Layer 8 of a small transformer language model trained on English Wikipedia (12 layers, counted from 0, width 64).
A neuron adds its activation times its output weights to the MLP's output. To switch it off is to set its activation to zero at one token and run the rest of the model.
A neuron's activation on a vector x is GELU(gate . x) times (in . x), where the dot is the dot product.

Input weights of the MLP neurons that the questions are about. A number n stands for (n - 500) times 0.0024.
n16 gate: 503,676,343,623,395,539,550,536,335,558,428,443,357,430,450,603,510,694,483,332,385,522,574,378,482,554,382,675,442,286,565,356,471,581,537,450,228,691,683,470,602,494,235,585,451,605,695,422,336,542,407,539,167,643,541,535,462,376,559,533,654,600,371,491
n26 gate: 442,427,520,575,556,452,560,409,489,418,697,581,662,464,439,480,501,302,307,375,423,527,567,336,525,461,373,521,575,458,189,539,505,590,479,526,793,182,315,633,341,375,735,469,507,437,490,550,593,564,298,535,451,508,582,390,598,643,510,484,521,504,453,571
n45 gate: 354,721,502,734,434,536,559,522,394,720,247,445,541,251,633,365,544,489,546,369,402,396,557,275,418,575,698,573,373,373,423,517,598,475,575,584,777,525,653,802,453,498,468,542,498,636,588,414,297,423,397,485,476,425,447,610,410,533,387,592,883,665,325,581
n50 gate: 284,441,571,508,280,587,664,459,737,611,649,333,416,587,324,469,356,600,464,473,460,637,554,626,511,674,473,730,445,535,432,537,538,532,650,387,381,493,412,371,205,415,468,371,609,435,682,461,340,529,388,218,220,476,406,591,314,613,555,401,622,492,510,406
n88 gate: 623,733,379,446,461,606,506,548,396,421,419,479,534,571,553,607,376,372,448,477,772,583,335,556,509,223,267,238,516,540,557,484,507,667,223,364,329,421,471,429,520,517,383,373,658,419,546,383,382,537,555,539,380,570,493,390,506,483,653,483,377,403,542,448
n99 gate: 541,627,473,374,389,569,307,237,615,556,377,450,668,482,379,595,477,504,475,558,379,596,414,364,414,493,406,403,454,501,526,475,560,386,484,534,581,330,512,544,585,469,421,314,442,570,539,458,641,388,541,448,506,461,489,508,506,357,382,437,357,590,555,605
n106 gate: 558,488,466,400,521,448,505,416,637,485,674,503,665,651,453,502,282,654,455,440,433,387,589,628,771,486,380,417,395,393,450,570,511,670,668,412,363,371,411,450,387,494,510,555,449,583,670,580,501,431,601,665,306,560,550,452,365,510,517,452,589,393,348,386
n116 gate: 458,351,471,461,433,656,581,423,672,635,523,574,404,629,589,468,610,511,351,657,538,432,425,441,513,505,427,585,513,464,586,388,540,432,561,694,489,463,564,449,655,551,596,684,655,478,292,502,526,559,456,568,573,596,588,443,519,469,521,623,192,604,409,404
n122 gate: 600,498,456,389,822,440,388,640,532,426,546,376,381,430,634,358,611,680,484,619,536,526,483,544,650,519,714,647,541,568,500,452,581,439,398,644,494,646,373,436,417,573,521,577,607,280,385,310,421,549,359,453,526,434,664,560,444,563,241,585,294,349,755,599
n131 gate: 167,550,488,519,450,610,576,547,463,615,447,637,415,414,495,412,275,559,496,352,690,368,655,454,396,564,450,504,535,605,632,513,536,512,486,420,446,575,364,257,440,311,736,610,483,720,391,341,516,359,671,365,537,598,505,594,549,394,621,516,587,277,528,336
n142 gate: 463,342,477,668,619,590,419,541,435,579,426,531,423,398,580,501,428,491,393,734,648,568,540,449,373,391,519,375,519,341,457,331,431,531,382,559,606,399,536,597,648,561,600,500,669,512,713,501,377,522,615,508,628,532,337,577,292,486,483,524,455,550,738,628
n160 gate: 592,523,689,476,434,593,385,561,462,549,330,398,468,439,621,518,538,469,485,523,583,659,611,520,487,567,442,436,527,600,618,438,329,449,515,557,320,284,622,497,659,584,478,560,462,556,385,609,353,379,322,501,639,482,645,478,442,677,553,500,496,486,493,669
n171 gate: 395,432,596,638,384,623,438,574,630,403,483,595,539,614,360,413,393,409,354,508,532,464,342,392,253,494,573,609,522,237,554,489,534,710,497,373,745,446,461,649,442,500,660,456,344,536,285,493,364,515,664,436,471,456,530,306,622,406,519,647,559,702,422,506
n172 gate: 521,549,462,538,542,516,296,669,563,490,437,427,547,623,265,648,592,521,655,395,390,517,471,456,566,448,373,595,335,562,494,572,413,427,601,509,404,343,510,373,601,394,552,501,634,463,552,574,431,618,341,520,490,523,626,396,632,318,480,377,575,674,397,646
n179 gate: 497,579,512,400,519,334,390,398,488,511,434,354,611,597,614,407,608,552,543,606,515,525,422,449,534,604,434,540,541,412,482,579,411,433,441,535,426,345,569,451,458,499,549,431,358,526,536,547,577,497,513,386,490,529,426,564,425,548,503,408,433,526,401,562
n16 in: 496,404,631,528,473,323,685,305,454,473,293,509,320,645,386,633,441,381,525,535,559,663,361,635,507,545,740,530,681,364,405,376,592,567,527,543,409,517,407,416,648,690,588,746,521,468,626,484,341,467,523,456,260,404,206,580,536,528,378,488,465,754,352,723
n26 in: 491,682,643,648,357,363,594,323,536,656,491,572,704,758,328,552,285,579,385,358,401,600,526,496,359,474,489,458,529,575,409,600,581,610,477,708,711,658,454,623,524,472,418,590,377,553,572,444,651,590,560,297,453,820,426,690,625,588,436,490,867,374,436,506
n45 in: 305,606,449,677,598,473,527,487,305,619,275,277,360,557,474,630,522,713,538,356,546,547,723,671,572,579,601,502,558,453,881,566,813,415,533,713,561,564,261,348,606,257,417,406,583,514,572,286,407,236,437,486,531,547,672,970,390,524,360,573,409,496,370,629
n50 in: 382,338,462,602,525,274,573,474,626,498,452,449,478,648,503,687,259,702,519,553,577,808,497,388,515,703,526,379,491,373,606,657,583,764,546,494,494,275,433,437,559,384,516,209,443,638,505,626,600,402,585,640,598,492,473,548,570,676,615,406,442,678,561,348
n88 in: 555,555,689,571,605,381,469,434,376,593,504,498,480,450,402,548,546,549,514,499,378,566,336,355,466,547,751,399,476,438,233,520,611,579,744,389,484,466,418,271,506,407,520,544,460,493,352,608,515,418,699,601,489,554,380,729,372,758,596,408,477,522,445,397
n99 in: 545,470,657,564,327,569,465,470,528,442,412,443,536,472,788,371,574,511,314,522,667,527,511,524,523,570,476,394,426,595,536,581,549,456,420,483,575,611,587,404,369,424,489,719,500,343,594,526,411,633,854,317,543,355,689,385,460,600,472,299,507,627,440,411
n106 in: 585,564,528,545,566,635,551,647,417,459,555,389,280,423,466,612,436,399,787,706,340,379,435,360,344,622,530,530,533,453,228,702,549,467,485,587,500,404,629,441,481,465,332,592,410,447,374,498,433,540,461,403,541,537,386,488,449,478,391,357,479,417,510,377
n116 in: 453,566,466,554,612,488,646,538,545,540,561,347,584,606,432,533,394,577,622,457,588,535,374,481,458,583,529,542,247,593,480,555,396,683,484,517,519,490,307,494,430,364,450,337,605,475,478,543,567,832,401,524,416,662,579,506,660,544,450,493,563,541,737,460
n122 in: 441,602,629,733,447,596,671,419,375,562,451,309,367,402,577,541,466,395,299,568,432,442,475,355,653,479,582,413,333,473,364,478,617,514,456,554,521,633,505,499,641,563,288,485,349,449,549,520,461,523,761,742,285,468,710,469,435,373,485,562,595,427,545,453
n131 in: 253,372,464,636,520,465,706,621,500,572,628,663,527,545,583,632,572,606,401,465,397,480,459,417,560,686,599,662,435,572,420,328,524,412,288,372,501,514,392,222,475,355,595,391,691,691,273,704,425,123,612,533,441,544,433,406,627,290,420,420,387,484,668,579
n142 in: 436,388,523,398,387,322,368,429,355,619,502,416,504,543,653,438,453,643,596,525,599,550,392,360,453,535,578,322,477,322,500,418,418,496,527,590,653,499,516,352,569,583,567,544,655,596,722,655,387,551,481,426,570,514,422,606,702,592,621,500,414,553,839,403
n160 in: 603,273,437,540,635,532,385,344,428,407,550,546,317,416,312,490,371,618,579,639,555,398,369,424,533,385,610,504,412,474,523,372,373,339,348,435,431,444,541,546,471,398,664,693,530,377,501,322,492,411,467,489,391,635,547,409,466,211,401,739,595,478,516,591
n171 in: 403,580,488,490,677,524,430,641,435,536,203,596,411,388,468,523,321,389,688,349,560,657,512,293,455,426,417,548,504,500,573,387,506,302,480,395,377,301,541,381,611,541,357,280,288,517,528,616,749,392,518,394,223,609,703,550,459,736,356,664,622,587,436,458
n172 in: 504,328,395,487,402,567,453,511,541,481,547,662,510,327,406,542,271,601,518,637,417,666,296,516,595,420,518,600,264,617,515,467,560,604,429,407,621,478,580,357,447,603,359,621,577,607,557,436,411,357,277,670,181,636,415,651,540,351,374,493,518,498,461,714
n179 in: 493,479,439,644,401,686,627,594,590,574,679,554,448,371,380,415,457,426,399,425,521,415,553,511,487,664,375,518,514,518,519,385,515,459,632,457,483,586,549,605,587,533,355,594,630,517,487,387,469,496,417,538,507,458,499,467,478,598,567,443,511,443,670,505

Output weights of the MLP neurons that the questions are about. A number n stands for (n - 500) times 0.00043.
n16: 289,352,718,593,328,462,444,720,710,552,607,910,712,648,423,396,502,751,563,589,465,553,401,331,309,567,603,768,607,471,438,506,362,315,470,447,563,607,524,334,308,456,559,596,473,333,347,464,418,346,780,661,769,336,445,352,796,679,479,270,362,802,493,677
n26: 657,50,506,368,482,493,576,797,287,224,471,764,282,380,527,428,691,358,479,456,634,539,607,431,775,338,545,398,326,408,463,617,530,422,532,567,478,502,836,502,340,24,645,575,464,388,468,639,623,459,449,548,327,273,496,456,448,395,527,212,635,575,518,372
n45: 538,430,553,387,692,551,396,552,565,713,416,262,287,501,419,436,578,649,512,400,409,554,452,478,787,464,118,726,450,226,349,128,577,726,370,522,626,706,411,311,393,274,884,278,475,663,541,512,585,694,388,731,523,563,485,807,684,445,502,402,234,491,410,590
n50: 442,397,415,505,637,850,438,418,152,727,300,519,800,670,375,545,767,635,518,642,332,842,571,271,688,598,598,316,570,399,678,430,648,476,403,563,244,655,399,548,163,261,834,269,537,336,524,538,438,536,531,480,709,439,469,301,577,753,428,435,521,82,444,578
n88: 681,606,168,587,789,483,497,299,460,593,556,706,665,523,465,513,668,494,764,582,636,374,377,321,657,333,490,473,704,717,760,333,502,627,398,707,440,422,415,395,543,847,351,520,531,430,584,318,415,428,444,285,603,379,289,387,275,481,521,701,519,345,533,431
n99: 412,653,400,404,283,284,579,543,664,469,579,510,103,607,431,620,404,489,524,313,483,163,552,401,318,402,529,615,453,762,401,360,400,824,259,390,504,742,424,450,531,803,275,503,500,567,612,431,500,393,162,676,405,518,137,614,317,290,659,937,559,542,531,567
n106: 553,597,472,467,635,574,480,537,699,895,508,462,576,498,608,553,951,497,285,687,496,405,431,282,384,536,459,214,702,466,482,439,325,495,609,360,301,393,433,642,404,326,511,632,462,607,536,833,257,437,792,560,383,594,550,436,725,504,411,756,489,369,560,529
n116: 399,274,306,451,200,416,532,497,470,312,522,740,720,549,392,414,543,597,408,588,580,543,438,436,509,568,456,590,852,395,747,431,383,387,390,429,389,414,540,560,387,363,141,807,564,201,361,304,669,237,615,590,721,243,117,614,495,638,546,535,716,402,574,481
n122: 525,620,446,387,508,509,282,413,668,522,504,441,670,717,618,622,651,737,464,520,720,518,428,413,467,411,614,445,397,508,702,552,338,589,391,521,375,322,285,533,759,661,762,749,721,593,504,232,487,378,739,277,292,379,252,584,472,606,484,598,683,272,287,360
n131: 148,510,708,349,332,426,492,813,512,380,602,914,584,462,539,423,329,690,223,514,211,220,623,730,548,494,381,421,715,523,503,388,541,232,710,558,484,653,616,213,656,495,473,554,361,361,168,507,268,324,554,614,455,743,546,599,545,287,761,454,671,339,855,463
n142: 581,356,936,549,376,533,417,499,744,522,660,611,359,507,433,500,616,259,503,397,395,589,505,614,432,582,406,563,304,308,431,352,531,524,668,564,392,510,545,646,333,466,352,408,433,697,543,617,453,363,238,765,521,747,331,297,631,278,480,835,439,591,330,603
n160: 336,979,541,510,612,468,667,510,826,637,602,415,671,518,441,522,652,811,438,235,667,444,660,416,427,676,372,362,640,471,444,591,488,617,610,556,678,564,522,296,430,735,138,411,376,900,397,746,199,519,606,672,481,506,560,437,503,661,452,242,349,588,609,338
n171: 610,533,484,439,288,565,549,324,760,439,509,510,554,519,453,438,557,679,503,777,409,223,565,423,669,628,634,728,498,402,437,621,390,647,351,303,288,613,452,596,423,567,391,413,390,456,355,825,502,37,722,496,420,521,507,812,370,597,444,473,629,424,282,653
n172: 402,791,475,558,813,492,479,417,551,537,363,326,671,467,684,497,694,848,654,625,468,609,603,428,653,550,339,471,619,542,599,615,377,594,545,509,710,535,466,708,321,336,592,343,408,428,485,748,576,547,865,430,616,382,697,307,566,700,359,91,519,540,517,330
n179: 656,785,554,279,717,381,600,350,726,576,260,350,810,504,526,651,788,817,401,474,482,498,284,401,451,396,588,477,450,549,390,572,593,437,370,397,424,403,430,564,345,662,712,447,425,680,478,642,400,436,591,389,478,473,634,595,647,324,601,613,658,541,418,510

Each question names a token from some text and the token that comes next. It shows the vector x that enters the MLP there. A number n stands for (n - 500) times 0.013.

Then comes g, the gradient of the next token's log-probability with respect to the MLP's output, scaled to length 1. A neuron's effect is roughly proportional to its activation times (output weights . g). A number n stands for (n - 500) times 0.00096.

"ation", then " |"
x: 269,531,548,420,442,559,405,411,548,393,530,480,427,690,388,627,340,301,439,537,431,746,380,556,561,267,451,629,496,397,574,538,264,332,486,490,380,482,599,656,397,579,628,623,515,539,513,548,540,355,336,839,578,532,266,539,498,361,501,489,365,597,583,423
g: 475,282,424,452,725,311,442,566,549,479,374,652,624,425,506,716,393,543,476,305,628,560,401,498,757,202,633,633,344,660,491,280,395,646,522,452,694,573,386,587,721,590,445,503,662,519,327,658,343,622,539,481,517,537,491,593,643,557,360,420,635,223,458,369
Switching off which neuron hurts the next token most? n172

" an", then "y"
x: 390,473,689,431,451,293,601,536,459,631,255,382,445,565,495,415,534,734,393,444,528,469,510,585,490,425,570,695,498,377,346,616,498,445,600,632,463,314,487,410,459,617,407,534,507,294,428,750,580,380,396,577,610,593,614,356,434,517,733,457,353,749,652,394
g: 527,488,345,424,580,572,694,332,402,525,417,542,492,618,513,437,361,496,235,477,361,547,570,452,503,461,616,438,457,600,543,289,553,448,364,677,631,769,424,420,609,198,464,487,900,395,477,628,509,624,645,524,788,306,743,508,340,506,548,491,543,478,329,368
Switching off which neuron hurts the next token most? n50

"S", then "S"
x: 375,399,479,447,588,576,451,461,407,387,567,553,536,409,533,393,389,435,377,763,371,740,611,577,698,501,634,651,310,358,598,479,381,264,533,570,506,419,726,640,477,482,547,665,515,438,539,539,473,364,507,615,583,637,498,384,676,466,560,362,326,607,757,507
g: 507,562,540,278,489,396,603,406,526,541,597,564,524,410,691,411,403,556,557,642,586,437,629,481,486,787,593,507,517,635,310,253,476,546,463,571,158,526,522,324,473,229,329,387,547,244,819,596,488,660,667,633,444,486,487,474,446,542,427,444,374,631,368,762
Switching off which neuron hurts the next token most? n142

"ō", then "z"
x: 494,440,360,486,438,434,313,296,385,520,580,550,635,659,378,548,548,492,421,667,396,606,503,517,521,363,489,502,519,533,624,477,392,227,437,583,509,267,589,470,655,470,712,588,568,335,645,683,339,453,433,329,442,451,541,418,486,409,388,331,226,412,422,598
g: 518,249,662,410,494,265,488,377,446,626,641,482,637,633,337,514,555,528,740,315,455,471,498,432,325,681,324,196,589,569,382,548,309,596,649,534,728,647,734,335,495,367,754,464,563,407,494,393,590,418,587,353,576,568,292,506,377,566,392,552,621,551,581,405
Which two neurons, each switched off alone, lower its probability most, in order? n179, n172

" ", then "en"
x: 498,643,434,355,410,361,402,310,539,399,204,559,565,454,305,481,323,589,365,588,584,478,528,509,351,506,478,600,460,590,405,497,624,492,602,842,357,404,589,374,488,614,596,613,446,474,449,726,534,357,385,463,577,426,678,366,410,415,545,378,635,656,620,416
g: 710,361,364,410,529,650,606,353,484,482,365,388,288,332,471,467,539,361,508,545,700,405,489,516,124,470,461,700,392,320,647,353,633,727,310,448,386,489,472,512,532,390,568,542,277,429,732,405,342,500,718,647,395,700,628,576,388,472,449,364,407,573,380,517
Switching off which neuron hurts the next token most? n116

"===", then " Di"
x: 490,549,385,562,493,309,502,472,602,544,340,581,378,558,432,330,514,669,385,626,451,564,535,439,446,387,639,891,481,501,231,572,609,518,392,595,373,255,630,536,305,543,476,431,326,501,594,660,532,367,366,690,509,551,544,351,572,556,547,398,548,669,544,473
g: 586,673,646,542,250,651,598,806,464,498,648,264,554,599,572,691,467,528,452,563,615,439,523,462,450,344,289,756,626,432,559,635,560,327,503,551,747,462,533,555,421,629,489,495,326,451,397,564,664,170,547,464,592,580,623,475,548,468,281,561,249,383,634,565
Switching off which neuron hurts the next token most? n171

" |", then " March"
x: 556,553,461,549,455,443,478,502,324,587,369,595,598,418,433,511,269,682,645,612,454,422,647,333,592,334,555,494,438,626,466,447,592,348,386,490,349,309,536,528,594,629,381,821,327,410,233,447,422,511,343,517,613,609,561,276,524,511,358,335,444,456,584,523
g: 616,758,450,440,453,567,645,635,436,424,490,756,459,499,674,461,682,647,548,411,551,486,326,610,619,489,320,430,534,484,633,446,639,637,380,622,574,338,613,201,677,558,648,320,515,401,317,386,614,295,314,543,493,701,353,567,403,572,532,599,506,563,790,707
Which neuron, switched off, raises the next token's probability most? n172

" on", then " 2"
x: 425,391,580,359,423,391,461,455,639,607,240,519,644,531,643,419,540,677,379,369,526,511,475,533,605,394,360,593,466,379,472,530,587,394,429,362,472,221,643,378,429,682,539,552,523,341,428,686,567,434,342,572,501,456,740,455,417,378,680,306,442,556,715,503
g: 434,155,673,397,528,584,393,466,329,589,603,340,543,583,199,557,488,649,600,675,482,472,623,527,486,303,578,654,513,631,781,505,527,341,326,536,476,493,536,745,449,239,294,493,565,740,426,654,417,603,399,523,414,657,436,517,282,536,594,584,612,423,589,477
Which two neurons, each switched off alone, lower its probability most, in order? n160, n179

" ", then "li"
x: 564,606,550,393,380,268,348,408,469,389,292,573,481,436,325,465,268,606,289,466,629,408,571,547,391,527,475,679,367,620,367,446,604,559,663,803,379,469,565,378,389,647,532,583,529,476,504,699,552,340,470,580,533,461,667,396,366,348,592,404,583,550,582,464
g: 691,395,242,721,432,381,358,400,767,487,543,204,252,366,523,802,333,611,488,438,663,674,538,639,705,540,456,533,412,389,467,545,618,612,490,486,422,489,546,399,364,573,738,613,451,638,605,523,365,561,471,370,416,693,405,453,366,597,448,392,516,389,500,669
Which two neurons, each switched off alone, lower its probability most, in order? n106, n131

"iya", then "n"
x: 355,596,387,561,414,613,477,306,615,500,781,546,446,631,492,720,610,471,588,420,536,492,442,595,406,428,346,520,435,541,506,537,273,457,397,559,528,564,530,484,602,508,576,496,435,434,548,699,309,339,413,548,601,665,573,499,393,630,368,393,100,581,472,559
g: 196,420,710,767,438,327,502,677,495,498,264,443,448,693,519,316,585,469,572,537,614,354,613,441,517,736,636,362,462,690,426,694,457,589,397,625,544,436,482,569,526,392,575,300,306,497,837,425,357,510,595,692,605,319,670,542,547,457,491,528,590,397,484,578
Switching off which neuron hurts the next token most? n88

"ir", then "it"
x: 462,517,643,540,358,499,341,517,391,473,531,569,408,476,722,449,359,347,581,393,341,335,530,551,677,450,582,314,215,419,358,474,498,476,634,528,389,515,505,591,796,390,472,422,445,398,555,462,494,765,408,411,681,706,601,431,308,372,470,334,624,704,506,498
g: 623,396,598,714,820,449,320,493,415,435,530,523,562,358,579,483,301,570,461,490,420,440,445,309,366,458,518,451,572,504,533,557,353,602,461,509,126,261,617,542,472,215,379,361,577,433,618,472,561,744,425,688,694,525,583,701,367,392,566,393,763,529,539,461
Which two neurons, each switched off alone, lower its probability most, in order? n16, n45

"lic", then "t"
x: 403,644,682,568,672,425,432,416,605,435,331,399,450,533,470,443,453,368,522,352,333,377,410,589,488,301,525,629,298,257,504,438,492,545,623,557,545,572,493,398,515,423,436,342,354,579,525,500,417,561,567,801,744,674,481,593,332,537,308,336,458,703,634,386
g: 495,558,507,552,641,534,143,397,700,374,390,419,468,515,495,576,640,311,714,405,489,517,512,346,541,591,453,486,377,402,432,459,594,555,834,361,709,497,645,413,455,574,433,432,415,563,453,479,440,349,402,502,279,483,251,460,460,301,452,420,493,94,664,655
Switching off which neuron hurts the next token most? n45

" ", then "al"
x: 540,608,489,377,390,387,407,334,550,419,263,526,592,428,363,495,341,624,384,542,713,375,515,615,417,484,441,617,385,574,411,526,571,555,615,922,382,425,576,326,468,641,510,592,407,503,506,711,559,363,477,542,571,448,646,339,371,473,515,382,607,659,619,434
g: 326,658,576,518,325,442,222,555,420,344,468,398,595,332,668,609,402,297,611,393,484,756,514,618,652,318,592,433,470,272,389,509,417,458,307,692,330,699,439,589,348,462,386,484,388,541,412,522,409,627,531,355,346,451,609,543,613,547,644,517,508,674,532,147
Switching off which neuron hurts the next token most? n106

" Mi", then "s"
x: 468,405,460,436,412,373,320,255,630,510,529,472,655,655,559,356,506,702,492,520,360,748,498,591,614,522,492,561,435,523,606,446,529,168,490,725,500,458,509,498,625,687,478,560,517,395,552,539,511,582,599,291,632,585,678,537,506,373,556,345,309,343,363,617
g: 418,598,760,450,166,397,424,695,610,528,448,247,710,582,352,502,487,527,288,542,633,758,479,535,518,309,575,471,481,509,246,324,617,559,491,547,750,434,599,287,735,482,624,465,686,463,497,579,530,484,642,600,631,643,458,492,458,596,308,659,434,552,525,478
Switching off which neuron hurts the next token most? n116

" Go", then "k"
x: 425,529,494,303,213,361,248,305,502,389,325,562,419,542,537,541,456,645,488,617,410,587,610,435,438,451,575,480,521,716,344,405,420,669,369,590,453,575,437,505,477,387,481,579,411,363,400,469,485,276,444,394,430,500,622,519,467,593,687,532,149,438,444,450
g: 533,421,606,586,484,520,672,350,474,475,517,390,517,732,461,810,676,413,358,296,396,352,441,578,460,680,202,597,332,551,800,410,497,346,538,559,378,375,490,372,836,535,562,482,533,338,610,657,440,595,368,520,443,657,561,352,450,561,379,540,291,408,629,563
Which two neurons, each switched off alone, lower its probability most, in order? n116, n179

"ス", then "ー"
x: 514,745,463,529,365,455,366,466,325,585,401,578,421,525,433,591,496,536,546,605,296,451,293,331,406,547,525,612,418,561,496,390,726,556,387,662,389,312,539,471,470,625,412,318,491,506,479,504,303,351,431,513,552,702,531,299,466,256,558,301,621,537,567,527
g: 614,348,784,482,265,541,370,706,600,747,436,580,266,627,726,522,510,595,648,653,551,389,566,610,494,476,410,478,740,249,617,359,587,675,263,295,538,739,591,378,430,409,455,551,427,559,543,356,322,393,519,597,498,594,477,433,564,390,460,542,570,489,358,641
Which neuron, switched off, raises the next token's probability most? n99

" ", then "ce"
x: 477,589,602,398,390,318,419,316,447,413,255,574,471,384,355,475,181,613,346,631,596,563,430,561,401,499,436,596,349,685,445,566,645,436,633,727,343,484,585,416,582,615,626,562,395,518,478,697,567,375,490,531,644,532,708,406,471,463,579,421,675,561,584,395
g: 379,522,474,562,696,591,874,507,607,781,542,381,503,659,533,535,448,601,380,380,597,465,370,497,402,691,682,523,427,631,487,693,522,367,494,301,534,721,625,532,618,364,604,368,650,351,432,744,783,591,402,555,386,566,482,551,301,612,717,421,496,412,541,426
Switching off which neuron hurts the next token most? n160

" \"", then "N"
x: 522,487,404,474,397,451,396,289,529,491,365,436,493,427,383,337,500,495,468,514,491,598,352,556,393,428,665,631,324,592,253,391,502,591,569,774,446,399,639,448,308,556,337,590,576,371,506,737,618,469,449,605,296,528,544,341,501,583,619,308,478,696,643,635
g: 377,402,420,507,690,536,637,562,465,304,534,705,448,476,615,459,352,561,675,679,518,649,419,489,595,497,659,583,505,600,520,386,295,591,302,574,377,283,478,683,432,764,490,489,323,486,634,548,301,370,683,557,479,570,484,560,752,626,130,483,282,469,371,597
Switching off which neuron hurts the next token most? n172

"sh", then "on"
x: 419,684,535,556,612,485,522,298,458,603,583,447,663,492,715,430,708,390,340,496,465,444,430,449,697,463,441,483,576,367,527,419,422,545,358,433,411,590,595,690,443,394,545,513,274,588,594,717,408,512,402,401,688,471,682,479,517,551,482,327,155,553,568,352
g: 379,405,345,393,499,496,589,634,632,624,463,527,497,274,733,522,468,353,613,478,475,405,654,524,324,442,548,370,433,586,363,673,517,571,578,550,689,351,421,343,281,341,317,501,917,447,425,466,491,471,580,462,510,695,554,603,393,774,389,517,510,501,267,238
Switching off which neuron hurts the next token most? n179

" 2", then " October"
x: 412,481,433,325,493,522,585,517,675,490,436,585,501,440,439,504,373,791,519,565,680,497,385,543,612,506,459,613,438,458,477,497,574,498,309,601,392,401,568,450,392,561,474,707,443,508,367,564,488,256,296,596,640,612,616,439,262,380,729,359,436,350,874,436
g: 536,539,388,434,580,326,532,566,586,728,513,569,670,612,759,380,299,713,496,280,520,511,410,489,654,323,469,402,492,489,324,481,391,550,378,350,365,636,609,346,403,495,538,517,496,232,328,363,617,293,503,524,685,286,415,537,661,238,332,443,588,630,299,567
Which neuron, switched off, raises the next token's probability most? n122

"メ", then "テ"
x: 590,550,525,489,386,295,308,548,525,536,327,636,400,643,470,459,527,490,537,711,411,542,412,345,387,452,295,457,480,414,446,368,594,404,373,615,496,203,663,425,540,542,432,410,496,659,601,499,316,287,462,386,672,588,484,443,661,218,543,321,509,529,574,470
g: 675,648,426,629,538,588,463,481,571,384,524,467,596,277,404,593,593,714,774,557,347,277,498,333,314,592,580,387,452,559,518,570,320,501,478,466,380,503,451,677,587,344,544,581,184,432,544,523,707,570,730,179,555,330,657,488,411,456,616,375,588,453,326,664
Which neuron, switched off, raises the next token's probability most? n142

" p", then "ri"
x: 528,421,449,144,363,336,270,322,410,366,368,375,505,435,735,503,515,591,311,550,499,572,518,563,554,482,422,557,301,492,338,414,590,580,608,723,264,430,635,511,482,456,466,518,502,486,464,624,411,513,543,472,483,382,719,471,302,517,492,459,602,354,526,303
g: 516,404,526,471,459,438,537,481,729,475,532,471,492,559,598,618,158,550,798,530,664,276,589,644,910,500,514,481,492,687,309,344,629,315,522,519,503,471,447,659,416,562,672,573,612,439,480,467,446,303,438,732,651,370,627,639,408,671,354,474,478,453,360,571
Switching off which neuron hurts the next token most? n106

"en", then "g"
x: 549,580,447,184,373,538,407,373,424,593,336,406,449,622,351,460,486,457,326,513,455,541,540,461,450,558,573,428,262,662,454,602,598,636,528,643,410,428,484,352,209,725,579,696,335,327,450,622,439,588,354,628,635,502,349,419,518,516,499,384,490,541,571,431
g: 575,470,664,271,265,381,404,543,392,703,568,427,605,599,612,254,551,368,450,632,376,559,400,471,625,479,448,674,387,545,581,791,228,435,294,374,708,461,601,251,634,471,662,384,232,393,496,528,474,390,452,643,600,568,577,433,590,587,629,497,408,583,362,382
Switching off which neuron hurts the next token most? n160

"u", then " W"
x: 626,628,512,492,506,466,400,293,536,546,568,497,504,545,627,489,623,500,459,619,531,485,458,508,423,427,444,394,415,341,483,677,485,204,512,697,397,356,411,591,787,571,554,546,396,449,585,545,221,419,427,174,473,543,566,428,501,445,558,269,336,478,479,448
g: 566,658,293,425,377,428,484,517,553,472,621,351,713,584,515,494,355,399,605,370,407,186,381,505,745,515,559,552,531,586,537,436,494,634,290,381,505,345,833,582,251,663,531,441,477,466,405,452,660,380,550,482,514,549,499,420,651,520,293,320,213,244,593,474
Switching off which neuron hurts the next token most? n99

",", then " and"
x: 524,598,458,456,453,321,416,361,631,494,313,457,504,509,526,366,394,674,300,409,456,531,417,550,435,477,572,777,533,385,422,470,635,336,453,550,377,36,549,554,426,600,476,480,394,425,342,651,469,447,402,505,520,595,704,463,603,449,660,330,471,601,607,477
g: 448,555,382,362,545,496,306,427,675,445,517,496,177,317,367,622,343,388,391,358,548,525,361,669,443,738,306,506,491,372,443,349,325,554,562,593,620,219,545,619,397,505,684,646,778,607,527,470,231,642,483,492,668,505,386,541,558,444,606,326,582,520,331,425
Which neuron, switched off, raises the next token's probability most? n171

" Ka", then "im"
x: 465,424,422,452,335,251,303,182,410,428,553,435,701,512,334,502,548,639,486,425,457,663,339,525,305,561,345,457,502,590,580,434,374,302,493,479,377,386,557,466,630,482,593,484,567,468,533,646,490,333,501,379,667,597,713,510,366,554,508,368,296,649,446,643
g: 594,547,403,537,540,267,700,505,142,698,445,469,585,430,564,559,658,444,548,326,502,336,618,450,447,390,551,610,526,531,585,651,496,381,462,609,309,624,656,727,265,552,279,424,402,384,521,474,370,385,568,505,589,516,404,463,602,418,837,437,478,850,554,429
Which two neurons, each switched off alone, lower its probability most, in order? n99, n160

"F", then "rom"
x: 437,420,483,405,435,267,422,336,605,495,335,688,393,442,694,363,591,571,511,486,180,398,500,593,379,436,653,703,404,511,492,507,626,667,340,812,245,593,533,520,382,560,527,500,372,482,443,672,640,443,436,511,501,610,673,433,415,557,514,451,503,627,585,553
g: 502,665,492,90,504,546,364,521,709,465,605,713,418,218,399,492,437,141,715,676,481,260,433,449,612,434,568,499,673,502,556,526,689,510,467,586,588,524,463,654,505,540,449,447,482,628,335,313,629,412,380,444,545,431,371,518,621,540,303,463,601,550,407,685
Switching off which neuron hurts the next token most? n179

" him", then "self"
x: 414,512,669,316,335,432,424,592,579,605,366,492,513,526,579,310,438,559,322,403,512,603,364,482,340,497,525,692,530,304,373,469,432,565,460,674,643,202,505,429,281,548,544,411,515,373,390,728,455,543,382,383,555,550,582,433,535,361,589,309,357,666,650,498
g: 454,741,594,388,401,247,433,591,433,571,690,601,602,398,471,361,436,286,481,494,593,707,508,449,381,590,766,280,509,647,528,592,361,672,571,550,532,627,315,489,442,240,526,577,273,402,564,689,860,603,499,361,491,517,370,475,394,499,534,399,701,490,592,586
Which neuron, switched off, raises the next token's probability most? n26

"s", then " at"
x: 520,420,514,329,360,412,489,558,551,501,372,491,550,624,426,364,316,607,353,363,268,650,471,513,412,469,514,697,471,244,467,517,604,410,452,564,507,172,544,549,374,644,577,588,632,435,332,592,344,513,382,507,682,516,654,512,512,372,563,281,512,573,740,395
g: 283,618,537,393,504,372,396,537,327,593,380,627,398,703,637,481,347,567,612,388,333,403,450,654,485,591,234,338,477,410,497,510,612,501,791,400,597,443,278,540,233,427,355,515,560,625,393,266,647,527,617,185,352,506,483,666,556,523,623,387,396,661,496,443
Switching off which neuron hurts the next token most? n171